Layer 4 of a small transformer language model trained on English Wikipedia (8 layers, counted from 0, width 128).
A neuron's activation on a vector x is SiLU(gate . x) times (in . x), where the dot is the dot product.

Input weights of the MLP neurons that the questions are about. A number n stands for (n - 500) times 0.0011.
n40 gate: 436 58 571 600 383 615 466 607 437 593 552 504 212 437 264 434 567 327 170 397 307 633 578 193 498 579 615 549 322 267 412 177 416 430 662 615 684 773 504 664 344 389 711 699 315 323 642 523 444 554 403 584 589 559 502 816 431 825 398 647 464 464 395 276 339 682 341 545 429 596 527 502 466 563 275 503 243 754 750 314 687 649 205 504 553 670 725 510 449 495 624 271 445 476 90 542 634 727 540 363 329 410 367 519 414 568 402 702 613 470 596 646 461 718 589 227 670 384 473 550 560 933 467 305 214 434 611 223
n65 gate: 466 529 266 646 578 618 441 544 702 473 476 643 553 531 338 700 290 562 616 447 484 586 596 307 531 663 530 503 399 459 701 588 485 712 702 623 644 511 610 715 478 430 482 654 304 821 965 756 674 591 561 556 441 296 694 807 294 702 481 622 424 670 702 384 353 494 366 255 503 615 536 522 423 340 404 670 421 535 491 494 478 395 827 727 348 413 513 276 485 418 545 586 396 454 357 537 282 614 235 424 576 633 608 336 672 502 350 451 775 604 614 464 253 603 634 768 599 725 321 602 678 517 631 482 519 410 579 125
n145 gate: 536 389 583 672 536 526 483 629 598 346 696 495 542 497 446 447 525 397 507 383 589 622 622 546 576 559 437 583 484 450 544 617 484 355 568 464 674 590 536 404 351 503 592 665 196 602 486 561 439 545 541 369 435 338 328 640 163 336 497 423 569 515 741 471 534 371 281 579 106 309 642 698 368 623 547 486 311 506 513 568 424 703 429 313 381 326 519 347 613 299 359 520 766 584 501 495 766 472 834 364 640 563 547 630 416 420 486 481 503 449 468 292 269 734 563 473 216 203 412 562 573 161 519 789 480 373 423 202
n235 gate: 334 508 479 558 467 551 397 368 380 352 525 434 414 452 344 460 619 563 336 518 405 362 596 479 494 198 580 693 530 662 384 575 393 455 310 219 541 377 478 600 456 618 464 575 618 575 454 640 724 563 504 638 488 565 623 710 641 516 738 576 134 470 284 367 467 513 170 930 509 275 627 346 524 248 544 672 168 629 188 603 555 485 300 747 299 387 405 380 800 550 490 504 620 543 442 618 568 628 629 349 477 612 462 629 615 520 328 607 349 487 383 674 334 439 529 545 381 302 540 661 484 298 391 784 297 570 476 741
n264 gate: 722 462 489 325 479 661 475 569 754 401 546 494 363 600 434 578 669 93 454 493 237 707 651 468 498 590 540 541 479 317 420 674 634 388 698 428 621 540 791 376 402 453 376 509 514 478 420 503 694 510 543 597 618 707 523 420 869 656 629 539 726 775 705 419 323 405 511 438 667 330 437 237 453 457 724 825 520 596 394 486 354 390 662 356 536 330 623 437 731 303 625 475 460 683 466 692 459 791 844 369 405 585 234 679 741 523 453 623 403 590 628 573 331 908 511 476 715 531 648 652 587 680 348 382 607 248 447 403
n303 gate: 700 623 423 451 521 568 828 485 563 257 619 404 417 429 594 332 532 408 571 791 517 494 597 540 425 262 437 355 491 347 330 262 333 512 669 312 723 304 332 547 427 659 448 574 685 540 642 536 295 725 470 702 524 420 392 584 871 600 646 320 655 625 511 276 761 509 663 697 462 585 290 699 777 505 686 445 612 652 351 433 575 513 647 475 383 606 451 680 434 323 456 354 591 549 591 457 250 575 260 633 431 406 466 444 640 448 636 394 513 575 385 495 490 374 191 322 326 455 563 323 630 573 660 538 727 743 311 525
n40 in: 347 473 612 538 517 532 481 502 717 607 450 474 489 781 492 596 394 679 485 214 740 132 387 306 324 503 563 631 670 411 600 351 545 460 386 498 430 694 740 609 350 747 290 694 451 446 646 449 298 517 857 798 415 466 683 606 586 528 635 574 546 540 344 449 625 625 331 631 628 633 559 608 465 609 353 438 223 686 501 563 295 716 389 484 680 734 421 606 408 576 591 212 698 685 186 517 556 697 282 701 679 172 518 377 328 488 436 500 385 638 341 638 369 548 638 460 442 551 598 297 705 430 800 334 367 511 665 253
n65 in: 610 445 451 591 634 543 350 503 896 597 435 566 364 935 467 418 714 576 609 538 452 327 629 277 522 481 603 399 436 491 830 646 182 733 362 464 661 214 527 479 540 645 392 518 551 544 608 670 427 393 444 393 375 598 462 590 472 395 545 487 535 672 598 566 457 683 473 444 322 377 559 601 429 620 617 615 625 392 599 469 354 612 517 656 575 564 686 589 665 480 846 367 494 671 311 544 495 534 357 608 553 575 694 397 522 630 441 531 410 486 736 536 354 617 387 443 465 575 699 607 677 457 841 237 743 358 409 387
n145 in: 393 537 295 635 519 597 638 286 239 369 602 396 339 354 404 225 480 605 341 650 349 615 695 585 676 473 612 627 673 528 253 450 603 141 329 301 844 193 348 486 518 277 644 763 474 536 377 691 711 520 283 672 516 447 480 491 632 599 492 391 331 528 713 304 631 607 276 766 441 296 471 474 397 638 658 563 607 754 437 541 406 490 596 460 279 642 412 299 535 454 559 417 393 502 441 583 567 661 581 566 478 497 336 549 541 288 419 600 514 421 608 447 219 727 585 559 407 385 554 560 725 394 344 789 345 527 521 393
n235 in: 617 454 313 284 275 429 506 93 368 583 839 580 541 414 621 394 481 535 763 595 578 253 541 246 479 423 619 496 314 472 502 410 584 506 506 409 736 560 643 353 512 601 671 615 699 413 397 429 579 574 476 384 341 662 541 425 638 267 377 743 320 464 691 660 670 295 386 510 351 182 634 476 286 528 390 329 514 479 651 409 439 553 379 429 444 441 487 596 512 602 316 473 631 438 390 389 607 512 445 341 522 429 431 537 366 388 290 488 354 302 159 558 615 397 546 209 314 349 602 638 793 525 424 532 322 537 311 777
n264 in: 507 519 177 772 487 562 667 453 246 620 353 417 789 446 442 454 731 446 519 571 553 425 461 494 549 519 947 506 296 385 409 383 590 621 590 816 559 683 466 428 532 440 465 466 420 460 666 827 709 668 427 689 581 704 547 559 453 467 754 613 338 377 637 635 525 621 593 300 514 754 788 469 590 595 318 677 471 514 983 516 734 441 466 723 214 615 356 492 488 355 484 440 688 47 579 437 658 262 211 718 772 323 580 582 567 506 438 397 699 615 741 476 380 462 504 354 458 460 522 876 269 322 662 458 472 642 611 590
n303 in: 603 556 458 356 346 499 433 513 603 330 599 548 445 514 371 346 429 421 527 572 558 722 775 459 136 390 412 383 618 607 473 662 403 611 607 376 766 558 275 580 552 556 588 338 451 740 394 366 371 574 387 588 490 520 565 586 389 475 587 786 393 592 651 370 455 574 522 475 489 743 448 513 896 454 429 627 864 590 389 798 756 487 651 545 330 527 392 719 561 652 571 414 621 766 370 490 451 398 287 474 471 424 288 479 443 307 522 502 400 464 287 462 387 340 406 646 504 478 565 654 591 401 656 488 928 315 227 494

Each question shows a token from some text and the vector x that enters the MLP there. A number n stands for (n - 500) times 0.0058.

" She": 545 369 625 499 493 611 518 518 440 458 410 461 688 418 634 472 552 644 435 621 748 483 493 413 576 531 372 571 644 541 683 474 646 454 586 419 388 608 337 593 421 480 450 537 792 709 568 421 611 484 435 552 559 608 519 571 463 228 500 558 374 604 556 606 531 508 445 515 366 394 496 583 574 515 640 451 546 466 698 520 464 307 542 554 353 509 605 496 465 386 529 589 517 508 341 605 407 481 632 700 434 612 444 452 286 537 404 392 475 678 463 541 667 538 523 614 461 381 604 444 530 428 265 460 647 449 330 363
The most active neuron and its activation: n40, at about 0.13

"ma": 580 391 444 675 706 514 527 581 610 436 435 646 593 438 468 522 378 644 581 646 510 553 459 655 480 641 241 584 465 572 579 481 837 465 440 614 590 518 338 513 760 647 523 397 480 530 419 567 446 472 622 394 552 568 673 421 202 486 471 348 471 321 547 480 357 476 583 459 356 646 615 563 553 488 374 547 488 488 602 534 552 502 388 491 481 696 550 412 604 529 697 518 486 528 496 520 352 434 455 633 446 605 446 454 432 594 337 493 563 600 529 688 632 280 514 578 563 428 479 560 476 354 363 461 776 523 554 478
Which three neurons fire most, strongest first? n235, n40, n145

" out": 277 649 520 528 620 448 644 666 572 546 569 478 417 445 650 482 459 781 651 699 572 398 463 445 354 635 425 483 578 563 560 386 497 517 307 520 473 593 414 543 707 364 580 613 280 522 432 499 439 577 596 385 509 513 547 505 429 433 618 384 311 455 380 701 746 630 575 513 659 412 464 563 514 567 644 503 499 461 624 455 546 282 565 547 330 472 533 466 529 661 485 528 480 582 423 354 501 367 716 514 608 391 493 728 488 467 513 481 514 512 578 506 660 395 442 540 433 650 540 623 351 323 637 481 523 363 447 501
Which three neurons fire most, strongest first? n235, n145, n40

" he": 555 298 680 542 339 512 439 569 553 479 378 478 646 492 593 670 564 651 476 497 758 441 546 354 557 329 276 396 678 512 591 463 610 438 536 480 438 528 599 583 468 499 341 543 613 606 529 344 462 464 505 678 511 618 609 582 536 320 480 435 398 608 764 680 579 461 493 528 463 402 539 640 528 551 536 437 544 557 571 485 384 327 505 488 501 604 504 635 530 356 405 395 484 482 425 521 320 696 661 800 452 558 355 353 455 504 474 454 407 587 535 685 617 506 491 549 445 517 454 549 497 594 402 308 714 483 281 505
Which neuron lights up most? n303

" in": 595 508 536 576 667 444 510 483 664 398 431 281 601 566 649 272 266 474 266 494 563 557 510 437 406 462 389 510 648 438 546 419 701 421 532 536 485 515 424 403 498 479 447 654 267 595 427 430 430 441 511 586 308 440 418 578 349 560 603 535 419 286 498 449 676 737 553 591 478 503 575 662 519 589 609 591 563 706 535 438 570 615 462 557 456 551 551 478 542 398 592 567 589 468 473 489 382 624 733 568 462 342 351 569 284 483 350 535 584 463 514 482 482 597 375 539 530 543 668 579 399 694 501 392 451 435 562 407
Which two neurons fire most, strongest first? n40, n145

" start": 507 499 577 251 616 430 663 608 602 374 417 543 492 695 479 403 338 586 636 667 579 476 415 264 386 625 534 452 600 418 531 396 494 426 387 317 537 403 455 449 491 503 525 635 338 458 367 268 540 534 364 556 514 577 497 372 243 364 466 480 428 337 384 591 726 552 499 466 627 471 496 540 458 667 408 381 373 470 518 555 539 257 686 403 446 400 565 359 533 695 465 554 519 556 468 368 447 565 692 565 428 562 502 552 572 509 439 379 418 379 471 545 623 514 454 355 526 634 334 575 431 512 528 390 531 377 531 376
The most active neuron and its activation: n264, at about 0.5

" Bre": 638 400 416 393 451 574 472 513 480 375 371 507 592 394 353 525 637 397 299 476 850 496 549 445 504 426 536 470 544 519 572 542 687 414 601 504 584 462 501 522 813 480 347 489 474 647 480 513 562 531 445 399 586 555 345 366 561 393 426 536 280 436 502 470 487 560 605 476 398 354 620 614 510 566 647 529 481 571 515 335 453 414 579 588 550 538 555 538 602 476 518 712 646 761 406 445 502 687 576 614 461 458 496 533 585 502 634 502 451 456 456 516 656 475 624 488 410 480 637 704 469 399 395 474 543 601 477 524
Which neuron lights up most? n235

"1": 299 526 446 648 493 488 597 491 581 570 400 519 463 483 546 515 345 645 298 718 482 582 427 508 556 552 441 496 601 595 505 471 700 394 242 349 656 591 398 417 795 433 503 484 416 575 455 530 562 350 661 624 617 545 538 499 275 593 572 538 332 475 637 562 423 437 494 634 417 416 738 550 577 492 495 565 364 465 393 549 565 420 546 395 661 743 456 448 484 626 543 594 545 677 494 513 590 514 470 674 476 540 552 303 495 443 460 472 472 476 404 427 594 501 401 311 473 489 508 534 556 564 558 576 641 491 475 454
Which two neurons fire most, strongest first? n145, n264

" England": 609 448 476 467 543 541 489 452 567 514 531 560 485 453 433 464 410 535 400 530 575 523 352 413 431 504 447 578 426 579 630 546 630 471 487 433 493 549 559 496 936 366 647 611 487 492 423 456 600 532 509 478 558 546 541 508 532 208 602 509 257 605 550 438 410 533 385 540 544 531 584 555 603 491 647 393 502 589 471 331 539 379 624 644 659 515 513 497 463 465 658 650 625 630 525 261 459 508 459 509 387 412 492 413 610 607 442 349 537 577 535 705 511 539 412 449 448 409 483 640 476 351 123 489 685 675 355 555
The most active neuron and its activation: n235, at about 1.2

"oon": 437 483 490 464 604 442 628 561 530 539 403 454 498 617 646 534 404 386 362 573 541 581 475 705 553 657 580 512 570 753 588 490 626 535 390 496 636 464 486 398 588 415 463 552 378 502 350 523 505 657 391 427 549 569 621 558 465 164 565 480 243 478 414 529 381 538 562 482 577 429 453 533 529 617 293 401 508 467 632 459 579 442 657 440 342 653 404 484 375 336 546 532 505 599 514 585 439 435 258 474 374 552 551 511 519 450 351 535 491 497 637 661 634 445 452 338 543 527 599 748 426 348 496 471 696 290 439 593
Which neuron lights up most? n40

" He": 533 243 521 542 339 471 465 602 527 498 417 444 644 421 619 570 560 790 535 555 765 522 575 407 530 457 316 459 685 622 724 439 689 461 433 417 388 562 574 582 476 496 364 518 715 605 499 401 525 484 455 602 559 704 557 580 445 244 496 549 478 612 622 584 464 513 564 405 353 390 540 578 557 615 506 474 521 594 695 539 462 279 438 572 406 612 498 537 484 468 421 588 536 525 389 503 388 602 507 780 526 615 462 401 459 505 515 455 366 608 511 602 506 596 507 551 494 590 632 540 496 552 271 380 722 478 335 485
Which neuron lights up most? n145

" 2023": 451 479 423 497 648 446 557 555 688 723 424 616 337 435 695 391 442 539 215 511 573 520 344 448 441 640 501 498 578 536 488 524 842 448 331 480 479 606 573 529 817 583 354 523 425 507 381 520 594 333 550 570 466 383 559 468 398 479 621 479 356 436 442 550 394 402 489 544 508 531 660 581 571 543 467 375 639 479 643 393 639 478 464 290 642 579 514 371 220 462 548 634 592 420 540 506 355 494 643 361 539 507 539 530 464 378 481 398 428 521 476 844 586 454 422 446 429 518 555 575 643 354 390 482 595 522 493 466
The most active neuron and its activation: n65, at about 0.3

"-": 456 580 542 515 556 465 579 577 556 621 407 498 373 405 498 446 469 610 472 596 586 596 456 580 474 424 429 428 582 666 608 475 854 270 397 407 398 501 554 601 626 367 380 589 396 577 326 456 598 457 687 538 607 614 334 407 450 518 434 403 322 434 642 592 547 510 613 607 302 611 759 456 452 414 475 391 523 599 419 562 664 525 597 560 472 626 440 502 384 630 587 675 520 526 457 562 277 636 493 379 580 505 524 308 548 482 472 545 601 554 435 470 576 192 551 480 402 388 429 553 518 524 669 713 378 588 540 341
Which neuron lights up most? n264

" 93": 414 496 646 592 727 409 547 471 586 407 334 421 705 474 367 550 546 729 338 640 639 545 534 445 550 577 540 488 541 617 485 565 775 662 354 706 630 376 357 408 646 462 507 433 387 657 260 498 432 348 583 359 415 544 535 470 297 493 601 429 325 423 558 494 427 399 465 538 414 473 655 661 470 385 542 424 566 398 587 448 659 539 462 404 580 734 530 387 474 692 507 654 443 675 445 417 490 503 610 571 436 431 482 489 349 440 493 404 485 597 469 453 455 503 436 451 484 513 520 485 457 369 373 494 507 507 366 450
Which three neurons fire most, strongest first? n145, n40, n235